Layer 9 of a small transformer language model trained on English Wikipedia (14 layers, counted from 0, width 128).
A neuron adds its activation times its output weights to the MLP's output. To switch it off is to set its activation to zero at one token and run the rest of the model.
A neuron's activation on a vector x is ReLU(weights . x), where the dot is the dot product.

Input weights of the MLP neurons that the questions are about. A number n stands for n times 0.0035.
n23: -13 -63 12 -76 -17 6 -4 -23 19 -10 33 -2 -23 20 47 -15 -1 0 -3 42 -17 -18 13 23 17 8 9 -27 23 2 23 -45 0 6 3 33 -28 30 -10 -19 32 15 -6 -2 21 -24 21 9 21 17 -34 5 21 54 36 -48 23 -42 28 -20 -29 -24 2 -39 9 -14 17 -15 -51 -44 -35 50 -18 7 -51 -14 50 6 3 -11 2 -6 20 15 -2 0 -34 5 17 -13 1 -22 -30 -29 -10 -14 -49 3 29 14 2 -19 -26 8 55 7 2 -18 35 15 5 9 -12 -6 -7 -2 -2 14 29 42 9 39 40 20 46 0 28 33
n161: -6 13 20 -51 1 -11 -72 51 21 34 -33 18 14 2 -6 22 9 -19 -6 6 5 55 -46 -2 10 -9 11 6 13 -35 11 -2 43 -47 34 -5 -11 35 -42 10 7 36 25 -2 12 4 14 11 -30 -3 13 -4 -13 10 -3 12 -27 13 12 68 4 28 0 31 -14 -59 5 13 -28 -31 -22 25 10 22 9 56 -28 62 -24 -2 5 -49 41 -52 2 -54 -6 -44 19 -20 -48 -57 -34 18 10 -16 -6 22 61 24 14 -22 -31 -13 0 64 18 75 -32 -10 34 -19 -48 44 22 56 1 -7 -6 18 -11 32 24 -21 -42 -3 -32 -27
n169: 19 -6 -12 2 24 48 -39 -19 -20 39 -44 -6 3 -10 -16 -72 54 -6 -16 53 -53 -17 -59 17 19 -20 24 -29 43 28 54 9 -17 42 -10 -5 3 5 -32 -4 -18 -35 -44 -16 -12 8 24 4 -15 26 -16 -56 -6 -10 26 83 48 -17 76 -40 -23 -36 -4 0 -3 23 13 18 15 18 -24 -27 9 27 -48 -28 -8 -46 21 -30 -18 8 6 -20 18 -21 9 -16 14 11 -27 -32 -32 -46 8 -9 -37 11 21 14 -28 -5 -30 -40 13 60 26 8 23 19 1 5 -7 -12 28 24 -29 37 -51 27 11 -36 15 19 4 -47 -44 55
n171: 18 12 4 7 -32 -47 -18 6 7 26 33 -31 41 0 -5 -7 1 -41 -14 -13 26 -39 -36 -22 66 -27 20 -14 -19 2 48 -5 60 -26 -39 52 -32 25 3 -16 -8 4 -21 32 -12 61 12 -36 20 -24 -30 -10 4 4 7 -13 12 -9 21 94 -50 -34 -34 -21 29 -9 -15 -6 -25 23 -22 -14 -30 -8 92 -2 -3 -11 13 7 18 21 2 -22 -16 41 -3 59 -8 3 -46 -5 -28 -33 39 36 5 -38 -14 29 13 -47 33 37 13 -16 -2 4 40 -34 16 -1 0 12 -5 5 -32 32 -21 3 -20 -76 -1 22 53 -10 10 4
n224: -59 -39 -3 14 -3 6 32 -1 26 -20 -4 52 -53 11 -33 -3 4 -2 14 2 6 42 8 -59 30 -6 18 -14 -14 2 6 3 21 -32 -9 38 -11 -11 -27 -26 -41 -3 -27 -11 -2 39 35 -17 -20 47 -13 33 26 -32 -14 33 8 18 5 -11 -7 -44 -15 8 6 -9 13 1 24 -33 -1 5 -35 12 -29 0 -15 5 -24 -4 8 10 17 56 -15 1 -10 -12 -30 1 -5 -30 -72 -44 -7 10 55 -1 -42 13 13 32 -5 -10 -16 47 -28 3 -13 22 -23 -20 -33 -2 52 -23 28 16 9 -47 30 9 -19 17 25 -40 5 -51
n252: -32 -24 58 26 66 -14 41 23 7 -12 33 39 -1 4 22 -31 35 -9 -27 27 -25 19 -4 -4 55 29 -9 18 -12 -36 -15 -70 30 1 -15 87 26 -11 -35 4 -71 -23 17 -3 14 -10 41 -11 16 -19 13 -11 63 -26 -3 -6 -16 48 17 24 41 20 -7 1 -25 10 -53 40 57 -37 -7 -2 8 33 -9 -36 9 -57 -29 -45 -9 -38 36 -39 -31 -6 -48 17 -4 -19 -17 -22 -30 17 40 -16 -11 19 20 -33 35 1 -22 31 33 -14 52 -4 -52 -26 -24 8 -27 -25 20 28 3 15 35 -17 -66 -10 15 -39 -7 -24 10 -51
n298: -4 4 22 -59 -58 35 -45 -20 -49 33 0 -3 9 -11 -34 25 -8 -38 4 -24 79 -4 -23 10 -13 5 -19 2 47 22 -7 -1 -27 -15 23 13 19 -43 22 -6 -30 -3 -2 31 -16 -16 -39 29 5 2 19 0 -62 -8 -35 94 -39 -55 -10 -29 -31 -6 30 -22 14 50 -49 6 -2 35 -17 28 -37 -11 -32 40 37 5 3 0 32 -2 10 -48 12 -7 14 13 15 -7 10 -43 12 -1 -45 23 54 19 -37 -15 -4 -79 6 -11 31 -6 -35 -15 -15 19 12 20 -37 48 10 -50 -33 -18 60 2 29 -35 11 51 -19 54 -12 61
n319: -51 41 1 -18 -4 -1 -35 62 7 1 -39 -27 3 -8 -20 16 -20 -15 -17 -12 -11 -14 -12 34 12 -1 -3 2 -2 -29 15 -57 31 57 -17 25 17 -27 -6 13 -26 49 14 -18 -4 15 -3 9 20 -5 1 25 7 42 -70 -7 46 -36 1 6 -66 31 7 56 44 25 46 -12 9 4 9 -47 -26 -44 -34 51 1 17 12 -45 3 -15 20 -27 24 -12 -35 17 40 -10 -25 -41 19 13 21 42 -32 -17 -18 -16 0 13 -14 9 -18 6 5 47 37 5 -60 31 -13 -16 -34 17 -37 -24 -19 -3 -12 -3 20 -38 12 29 10 68
n452: -34 16 17 0 1 -51 27 21 17 16 -21 -25 -24 33 15 1 -8 -22 -66 -23 35 79 5 26 -7 9 17 56 21 17 18 23 0 -5 -49 -14 -12 -4 -12 24 8 54 -43 13 -30 32 -30 0 60 -64 57 31 22 -8 -28 24 -45 13 32 -34 3 -9 -13 -43 12 -2 -25 -19 -4 -30 -2 -34 15 38 18 -20 11 -16 46 42 4 -10 12 -21 16 -18 -24 14 54 17 -7 -68 20 -39 41 -49 -8 48 17 24 -4 -61 8 -14 37 -1 15 -4 35 14 -42 -35 59 60 40 23 -26 -33 -6 37 -11 0 -10 39 10 -50 -22 -74
n507: 28 -15 -3 0 -29 9 8 -5 37 -20 40 -1 -41 25 26 59 -33 -18 -7 -24 45 2 -2 8 22 -25 -21 27 -9 46 4 -7 -6 -18 53 27 7 62 6 4 -8 4 26 -50 8 1 25 14 50 10 -11 46 -27 10 -12 -40 2 -17 25 -48 -28 -28 44 -9 -23 27 48 -18 1 -15 18 22 34 24 -20 -19 12 -4 15 67 -15 -7 -5 4 -35 26 73 16 -26 -15 -70 -18 35 -34 -43 -5 8 -45 -29 -4 35 15 20 -37 38 8 -8 1 -16 22 1 -15 13 -24 -18 7 48 2 29 21 -34 15 6 -1 22 7 29 -2

Output weights of the MLP neurons that the questions are about. A number n stands for n times 0.0027.
n23: 7 0 -15 -13 -12 -28 20 5 8 20 33 -28 10 -8 11 -15 -19 -28 56 0 11 10 -42 -13 -20 22 -34 19 -18 -36 -28 28 37 20 -3 4 -29 -47 25 5 -45 23 -38 -29 -40 7 -13 -18 -6 -6 -35 2 -18 -9 21 8 23 43 31 3 24 56 -20 -17 -1 28 -21 10 10 71 -30 10 30 20 -49 11 -14 11 -5 -28 -4 -8 14 -6 29 -15 -12 -6 -17 63 -16 5 -4 -9 -20 32 -30 -13 -30 5 -22 -24 -14 -35 -9 6 33 -8 -25 13 -11 4 -29 -36 37 15 34 -40 19 -24 -21 -8 10 5 13 -22 -39 4
n161: -18 7 32 -23 8 -2 23 21 5 17 -17 -25 3 -5 16 -24 23 16 26 -17 -24 -43 -11 1 46 26 17 -9 28 -9 12 -24 43 54 14 -9 -9 8 -9 30 -5 10 -10 -1 20 13 1 -22 25 1 31 -1 43 -48 35 53 -20 2 -24 -69 5 -13 -13 8 -85 -13 4 -2 8 25 -9 51 8 28 -21 -3 -7 -16 -41 16 -46 8 37 19 -14 6 -15 -4 1 1 15 1 -93 -33 -12 -2 -50 -55 -17 2 52 15 -16 -26 14 -25 -14 32 10 -12 -1 15 12 -29 20 -2 20 -23 20 3 22 38 -7 -16 24 20 -20 24
n169: -12 36 -75 3 -7 -8 -8 -11 -11 20 -50 13 -4 -7 5 -2 -15 31 40 -43 27 -24 29 24 52 27 67 -18 68 -49 -3 60 8 11 -9 11 0 6 -16 -30 -5 18 4 -41 12 -41 -36 -26 -15 36 28 36 -30 -18 -41 23 14 7 -29 38 21 -45 25 26 15 20 -64 37 40 0 17 16 31 -15 21 30 28 -36 53 -14 5 -2 -17 -25 20 52 23 -44 -10 16 9 20 4 18 22 -14 -15 -30 -34 -3 -6 -3 -19 -23 -21 46 24 16 -13 -27 -57 -9 -4 -21 1 5 -15 8 41 -41 0 -17 29 48 -52 50 -55 73
n171: 46 5 -35 44 1 -26 -13 2 -11 11 -16 -5 1 22 -13 -27 39 -2 -16 16 2 6 -2 18 -6 -12 18 13 23 -5 8 -1 -6 -10 39 23 -6 7 35 32 -22 16 -12 17 35 -50 -2 -6 -11 27 -31 -34 14 -19 -42 -38 1 -2 5 -4 41 -18 31 26 7 23 -58 27 11 0 -17 14 55 26 -35 -5 -35 16 -8 -7 3 -11 -16 15 -37 8 26 -33 -46 -27 -36 10 21 8 -45 -12 -68 -13 25 34 7 -8 1 -8 16 -30 85 -7 34 26 12 9 -2 32 18 12 66 -22 -7 -43 -3 -20 -17 2 -2 -2 66 5
n224: -18 -23 -3 13 -19 29 23 24 4 -32 -32 -27 24 -24 -12 45 -16 -27 -25 -40 -13 -12 -51 9 16 9 5 -55 -38 19 11 16 -8 -15 -27 21 27 22 1 -30 -14 31 7 63 10 1 -37 33 -20 -13 -11 -41 -28 10 -17 14 31 -2 10 17 -10 20 8 -12 -48 10 -13 -33 20 -11 7 46 23 -3 40 -2 22 -21 21 -28 31 35 -12 21 -8 -15 -25 -10 52 4 -5 22 -13 -8 31 -27 -10 -15 43 -27 33 -73 -18 5 -22 8 -18 4 -4 19 2 -8 -2 5 -19 31 -42 -18 27 42 17 -27 -49 1 27 49 21 40
n252: 8 -26 44 55 9 23 48 -18 -15 -5 4 3 26 -3 -35 49 -26 3 -16 -12 7 10 -51 -27 20 7 -11 2 -21 -75 -35 -66 -53 -16 -2 8 29 30 -10 24 -59 -46 -6 38 -35 -30 23 -14 -41 4 5 11 -18 20 14 45 38 -16 3 -20 -28 5 47 -1 -28 -29 -34 10 35 0 -15 21 -10 12 39 -30 12 -39 11 54 -5 -48 8 41 9 23 -36 -16 8 0 -48 -43 19 10 -4 -14 3 -26 -18 -45 30 27 4 24 37 -5 41 15 -2 19 21 6 75 2 20 26 30 -9 16 8 19 -18 -58 22 -16 12 -2 -10
n298: -56 -23 16 -20 46 -20 -34 -19 -47 42 31 -3 -17 -27 -57 -46 32 29 2 -26 55 -9 0 4 24 9 -8 44 -45 -79 -7 -37 20 -23 -56 -13 21 -25 3 -6 5 -7 -28 -5 -24 28 30 -33 6 13 34 35 -16 12 0 20 32 29 1 -37 39 2 36 5 79 -52 -8 2 -48 -32 42 37 72 -16 -12 -21 21 6 61 -2 -21 7 -39 -52 -12 -49 -41 14 41 6 -40 46 -19 -21 -7 26 4 -27 7 19 20 12 61 13 -24 53 -15 -2 4 -38 15 -45 4 -28 -22 -12 -44 11 -38 37 -49 37 32 21 -34 -1 -13 23
n319: -9 -37 26 4 1 -47 -9 -10 16 -23 -20 -38 -13 -55 -46 34 49 25 -37 -39 16 -6 5 -26 -24 -30 -15 16 35 -38 6 -62 29 13 16 41 -46 -17 2 -3 52 -2 19 2 38 -41 6 1 1 -20 9 -7 -25 -1 25 35 -17 7 0 -12 8 27 -41 -4 2 -4 -13 -7 -32 -5 -8 19 -10 -23 -57 -28 15 15 -42 -2 23 -10 -44 -2 32 5 47 -16 9 -38 20 9 17 -8 24 18 -21 5 2 11 26 -37 -20 -5 7 -43 -1 -35 -56 -21 -2 9 15 2 -37 10 -19 20 35 62 5 -1 28 29 22 48 27 -9
n452: 7 8 -14 -36 5 11 -28 -7 -10 -28 3 28 -15 0 53 34 62 -19 -17 -36 46 69 -20 16 -9 -10 53 16 17 52 30 35 1 -18 2 -29 -30 -22 19 59 -7 30 10 23 -32 21 -45 21 6 -20 -28 -23 45 -11 -26 5 30 28 3 -12 -10 39 24 -6 -38 -7 16 22 66 -2 10 9 16 4 3 4 -22 52 -13 -38 -31 -8 41 -33 11 31 16 -15 11 -54 45 41 -20 24 17 -9 13 -34 -6 -8 0 -2 -46 -53 2 9 17 -13 -5 9 6 -13 21 -14 -5 63 24 -9 7 67 15 -27 -20 10 27 -25 -35 -31
n507: 11 11 6 5 6 11 -14 -18 -34 6 31 -48 -10 -11 53 36 23 -20 34 -26 -17 -13 -9 -11 2 -18 -52 -12 21 -28 -16 -26 24 21 -1 0 -12 34 20 -28 20 -18 -27 -29 -50 15 -90 -57 -2 36 46 4 -2 -7 -13 28 -5 34 7 6 -1 0 22 24 -33 -43 -29 38 -47 -25 8 7 -4 5 -21 6 10 17 19 30 -29 50 26 1 -22 21 6 -22 7 2 -5 31 13 -9 58 -2 -20 -50 -59 -41 9 25 -7 -5 -23 -36 23 -13 22 -14 26 21 9 -10 -12 -5 36 -7 -50 51 -11 10 12 7 -2 -27 -46 20

Each question names a token from some text and the token that comes next. It shows the vector x that enters the MLP there. A number n stands for n times 0.14.

Then comes g, the gradient of the next token's log-probability with respect to the MLP's output, scaled to length 1. A neuron's effect is roughly proportional to its activation times (output weights . g). A number n stands for n times 0.0037.

" ex", then "t"
x: 12 5 -23 5 7 -10 -4 25 -12 -6 -17 -2 -11 -6 19 -8 -8 24 19 -8 -14 -4 -13 -4 -12 0 4 13 -14 5 11 7 -12 -16 2 12 10 6 16 12 31 -4 -14 -3 -2 -11 -8 8 -28 -16 5 -6 4 14 -17 7 7 18 5 16 -6 -4 -3 -3 14 11 -6 -11 -5 -2 4 -1 1 -6 -11 11 -9 -7 -17 19 -10 2 2 -1 6 7 0 -19 -1 -3 14 -5 0 12 2 9 12 -15 -3 -2 6 4 8 9 9 10 -7 1 17 -6 -8 -8 3 2 2 -8 8 0 -10 -9 -2 12 24 -14 -6 0 -11 -6
g: 21 33 37 -20 -19 8 17 -19 -14 40 2 29 5 -5 -14 11 -19 32 -5 48 5 12 8 19 -25 0 -13 16 -4 53 33 -8 17 -63 55 29 -1 -5 -17 45 8 40 -4 45 11 4 -13 -15 -8 -38 29 20 -39 -33 9 10 10 -28 0 27 7 17 -1 -18 32 -12 0 32 -34 17 -1 -29 3 -16 22 -10 -15 -26 -29 -13 -38 -15 -19 -28 5 -10 -15 23 50 -18 39 52 8 24 3 -10 4 17 -2 -2 43 30 0 38 -13 -1 -16 -26 -13 19 -26 7 -32 4 -19 0 -5 -15 15 42 19 8 9 23 -2 2 -57 -12
Switching off which neuron hurts the next token most? n319

"ed", then " in"
x: 1 0 -33 2 -26 3 -1 12 -7 6 0 -6 -5 -20 -1 -2 1 15 26 -8 2 -9 1 9 -11 5 -20 -5 5 5 8 -8 -11 -6 -20 0 14 37 15 -7 39 1 -15 0 -2 -4 3 -6 -32 -2 8 -5 8 -13 -1 2 -17 6 6 14 -4 2 3 3 14 5 -30 10 3 -3 5 -3 3 -6 -20 3 2 2 -3 -9 -12 -11 -2 -6 9 -3 7 -3 -7 -8 13 -1 2 5 -21 9 -2 -8 -19 17 1 14 -4 18 0 -10 8 -4 9 -8 -2 -2 0 -5 -17 -6 -4 -1 5 6 -11 -14 19 -14 -16 -7 -23 15
g: -11 -2 9 2 0 -11 -27 -11 -16 -11 4 -5 25 -31 -24 36 35 2 22 -10 29 -8 1 -32 36 22 -43 5 -1 -8 -6 -15 -9 30 -56 -23 -27 11 -9 -35 -5 28 -19 3 -5 35 30 -4 38 -29 2 58 -6 26 15 -7 11 -35 12 32 22 44 41 -24 5 -11 8 -12 -4 -7 4 37 36 -11 8 51 13 31 1 22 32 18 13 9 -11 -8 4 20 -3 6 -22 17 41 5 24 1 3 -12 -5 -3 46 57 11 14 23 -63 -4 7 12 -11 -15 29 -18 13 -14 -4 -13 -76 -28 -2 10 2 9 56 0 -21 17 10
Switching off which neuron hurts the next token most? n298

"v", then "en"
x: 10 0 -21 -7 2 -9 1 9 -17 -1 6 -14 14 -7 12 16 11 15 -2 1 2 5 -7 -3 5 7 -10 6 -11 8 -4 11 -7 -13 3 10 23 26 5 1 40 -8 -14 0 -4 -5 -6 19 -2 -8 -3 -9 -4 9 -10 4 -19 -6 7 9 10 0 -7 -1 9 17 -24 4 1 -2 15 -7 1 -6 4 11 -9 7 -5 25 -11 0 -11 -7 4 -11 3 -1 -19 5 20 13 -17 -1 -13 12 10 -25 -1 10 4 4 6 26 -10 -10 -13 -8 22 -12 -12 5 15 -3 -3 -2 2 5 9 7 1 5 0 -11 -14 -1 -14 -4
g: -31 13 6 -20 -25 3 12 19 -33 -23 -5 -20 -19 10 -10 15 23 -9 -1 -11 35 -5 5 -12 22 6 -22 22 7 33 -16 -52 -35 -28 0 12 -8 9 -19 -8 27 -24 16 13 18 -11 -34 -3 -43 -2 -17 -24 -8 4 -30 5 -13 51 1 -26 21 -32 -10 19 18 42 56 -12 8 -18 32 -34 11 6 12 12 29 23 -17 10 3 13 -25 -34 -5 21 4 -15 -24 5 -3 -21 -18 -8 34 4 -34 26 -9 4 -58 -6 22 -57 18 -32 21 63 -3 -50 -39 -28 -15 32 29 28 12 41 -19 30 2 15 15 -36 -16 -8 24 31
Switching off which neuron hurts the next token most? n171

"l", then "at"
x: 1 -7 -30 13 -2 5 10 34 -6 -6 0 -8 -7 -2 1 11 11 19 -1 -1 13 3 -4 -7 11 -16 -13 -7 -23 4 6 23 1 -18 0 4 2 23 12 16 39 -9 -19 0 8 -10 -16 3 -6 5 4 5 11 -1 6 4 -6 7 1 23 18 5 -4 9 10 -3 -32 7 9 -3 9 -2 -14 2 0 -10 2 1 -5 13 -3 -1 -32 13 3 -8 9 -1 8 4 28 -4 -6 -9 -3 -2 5 -2 2 2 -6 -5 -12 12 -15 -4 -8 -3 32 5 0 1 -7 -6 -6 -4 -5 -5 9 0 3 17 5 -17 11 4 -30 -6
g: -7 21 30 -8 -4 -28 1 -5 -13 -23 13 -7 -4 -6 37 -16 17 12 0 -15 -9 -4 1 13 -20 12 0 -26 25 8 -48 -23 31 21 -9 -8 -46 11 2 -14 -14 24 -37 -1 3 34 -22 -30 16 52 22 1 35 10 -23 22 -2 -53 -32 23 19 -20 9 20 -35 20 -37 6 33 -1 -4 -28 10 1 19 8 76 -45 -1 4 -11 48 18 -30 -39 -44 -7 25 -34 8 -12 -44 -46 7 11 27 -43 22 30 7 -18 -3 9 -16 13 -28 -27 7 -13 25 27 26 -26 -14 -15 -11 15 -60 -2 -9 22 -7 16 -1 -15 14 26 19
Which neuron, switched off, raises the next token's probability most? n452

" t", then "it"
x: 13 -3 -39 0 1 -11 -5 7 -20 2 -1 -7 -1 -18 11 3 14 10 7 -2 -10 10 3 6 -3 4 -16 1 -13 12 2 17 -4 -23 -13 -12 7 17 6 5 33 4 -14 4 -12 -18 2 12 -17 0 -12 4 5 -5 -7 15 -7 20 1 8 7 -6 -3 10 6 13 -21 -4 10 -5 5 1 4 -7 4 7 -2 12 -4 8 -4 -17 -2 -3 0 -1 12 -11 -4 -2 30 -2 6 17 7 1 2 -22 4 -7 -4 -4 -13 26 -5 9 -8 9 7 -6 -22 -19 -1 -2 -6 -4 11 17 8 3 6 13 7 -7 -26 5 -13 -10
g: 10 23 -26 6 -17 -40 8 16 33 40 -21 18 -35 19 31 -19 39 -57 9 26 -4 -10 -11 8 27 25 -53 -56 49 -22 23 -19 6 -8 2 -12 13 -9 15 -8 -35 -15 -2 28 -38 -34 2 -51 11 -13 -14 -31 -11 10 2 -3 1 12 28 12 49 27 3 23 6 12 -54 28 -44 23 -15 40 -6 9 -25 11 39 -9 -31 20 -35 -1 14 15 2 -5 21 17 32 -4 15 26 -53 -13 -16 0 6 22 -5 -9 4 -18 7 -4 9 20 -32 -10 18 18 0 24 34 -21 -13 28 5 -2 16 26 -25 -20 38 -19 11 1 24 -34
Switching off which neuron hurts the next token most? n161

"a", then " Le"
x: 6 -2 -54 -1 9 5 39 -3 -11 2 6 2 -2 -27 -5 0 11 27 2 -3 -1 -5 -4 -6 4 14 -20 -8 -36 -9 3 2 0 -18 -5 2 -15 17 -1 5 50 12 -10 9 -3 -2 -3 10 -20 5 0 3 7 3 9 4 -4 11 10 14 2 -13 -18 23 4 0 0 9 2 2 8 -1 3 3 -14 10 10 17 0 -1 3 -12 -9 14 -13 -4 9 0 -10 4 31 -5 4 -2 -5 10 2 -10 3 -1 -7 2 -11 -3 -10 -8 -13 -7 8 8 0 -7 18 -6 -12 -17 5 -4 9 -10 3 2 20 -27 -8 -2 -13 -11
g: -27 -18 -2 -25 36 -3 -20 -9 19 10 -7 19 -59 26 -58 9 24 10 24 24 11 21 19 19 -42 8 7 7 41 40 44 -5 -19 8 13 2 -31 17 2 0 14 -13 -3 12 -16 -8 64 -5 17 -8 -15 -7 9 12 27 -17 -5 15 -6 3 17 7 29 19 -4 -18 11 5 6 -1 44 -13 1 -3 23 12 -43 15 7 -1 -10 -2 -20 9 10 45 -30 -3 -5 -54 -8 -12 21 -11 26 -6 17 -42 15 -41 -5 4 -18 0 33 -34 33 41 36 13 -8 29 26 5 6 -20 29 -19 25 -62 19 -20 -26 -3 11 5 77 -23
Which neuron, switched off, raises the next token's probability most? n224

"o", then " only"
x: 9 6 9 0 3 4 25 7 -11 -7 -8 4 3 -7 10 -3 2 12 10 0 6 -7 -7 -6 6 1 11 -5 -4 1 6 2 -4 -8 -13 11 23 -2 14 6 13 -30 -10 1 5 -2 -13 0 -12 3 -7 4 10 2 -5 6 2 20 18 8 10 -2 -10 -13 16 21 -15 7 5 -8 8 -7 -3 -7 0 15 13 -14 -11 15 3 11 -4 2 -10 -13 -4 -23 -2 1 9 4 20 6 -15 13 5 -13 6 -14 11 -1 -4 9 -13 -6 -15 -13 6 -22 -4 -11 3 -6 -9 -11 8 -10 8 -2 6 0 11 -17 -21 1 -25 -13
g: -3 45 -11 -19 -35 11 14 8 -6 17 -22 -1 19 14 9 -44 29 20 43 -5 6 18 0 17 30 -35 -40 -21 38 -30 -8 -25 -22 20 14 31 38 22 -16 -6 42 55 3 5 -8 -44 8 -3 -16 10 -3 28 -1 -6 12 15 -32 -19 18 -10 2 -4 -2 -9 -11 8 18 12 33 -9 35 -47 11 -45 -14 15 -4 -8 21 -55 -47 15 19 1 40 22 -18 2 41 -10 16 -38 -19 -21 30 28 -2 35 5 10 -2 -24 40 -12 33 19 -8 -2 -1 -15 -22 23 -24 -28 -23 -19 2 -32 -5 23 2 -11 10 60 -22 10 42 29
Which neuron, switched off, raises the next token's probability most? n252

"ed", then " to"
x: -5 -3 -8 -11 -2 5 13 9 -19 8 -7 -6 3 -15 -4 10 -3 13 24 -5 1 -2 2 19 -22 8 -17 7 11 7 11 -12 -4 0 -13 -1 21 33 2 -3 41 -8 -4 9 -15 -9 3 -16 -11 7 3 -14 6 -16 -2 6 -8 -9 13 -11 -11 -10 -7 -2 21 20 -14 18 4 0 -3 2 10 -3 -20 1 3 3 -9 4 -4 -8 -14 -3 -3 -8 0 0 3 -5 29 -4 13 12 -16 7 0 -9 -4 10 -6 -5 4 26 3 -4 -5 -17 9 -6 -3 -2 12 -13 -9 0 -9 8 7 2 -4 -3 1 -15 -1 3 -18 6
g: -19 -39 -27 4 29 15 -12 10 20 3 -34 -7 -53 12 33 -45 22 20 10 -3 -2 -55 -22 26 19 -15 -5 -17 14 -4 -2 3 -14 4 1 19 -6 -12 -29 26 7 -3 10 -21 22 20 26 -27 26 15 17 -12 -10 10 -10 12 26 -32 -2 3 -22 -64 41 7 3 -2 -51 49 -6 -13 -20 -27 -8 -30 21 5 2 -8 23 -2 -13 16 -27 2 18 -23 -4 -31 -29 35 35 -25 -37 -4 -3 -14 21 -35 -22 4 -23 -3 -33 -34 -11 30 7 -23 6 -3 26 13 12 -14 -28 -59 15 53 39 28 17 24 -32 55 -12 13 -3 -27
Which neuron, switched off, raises the next token's probability most? n23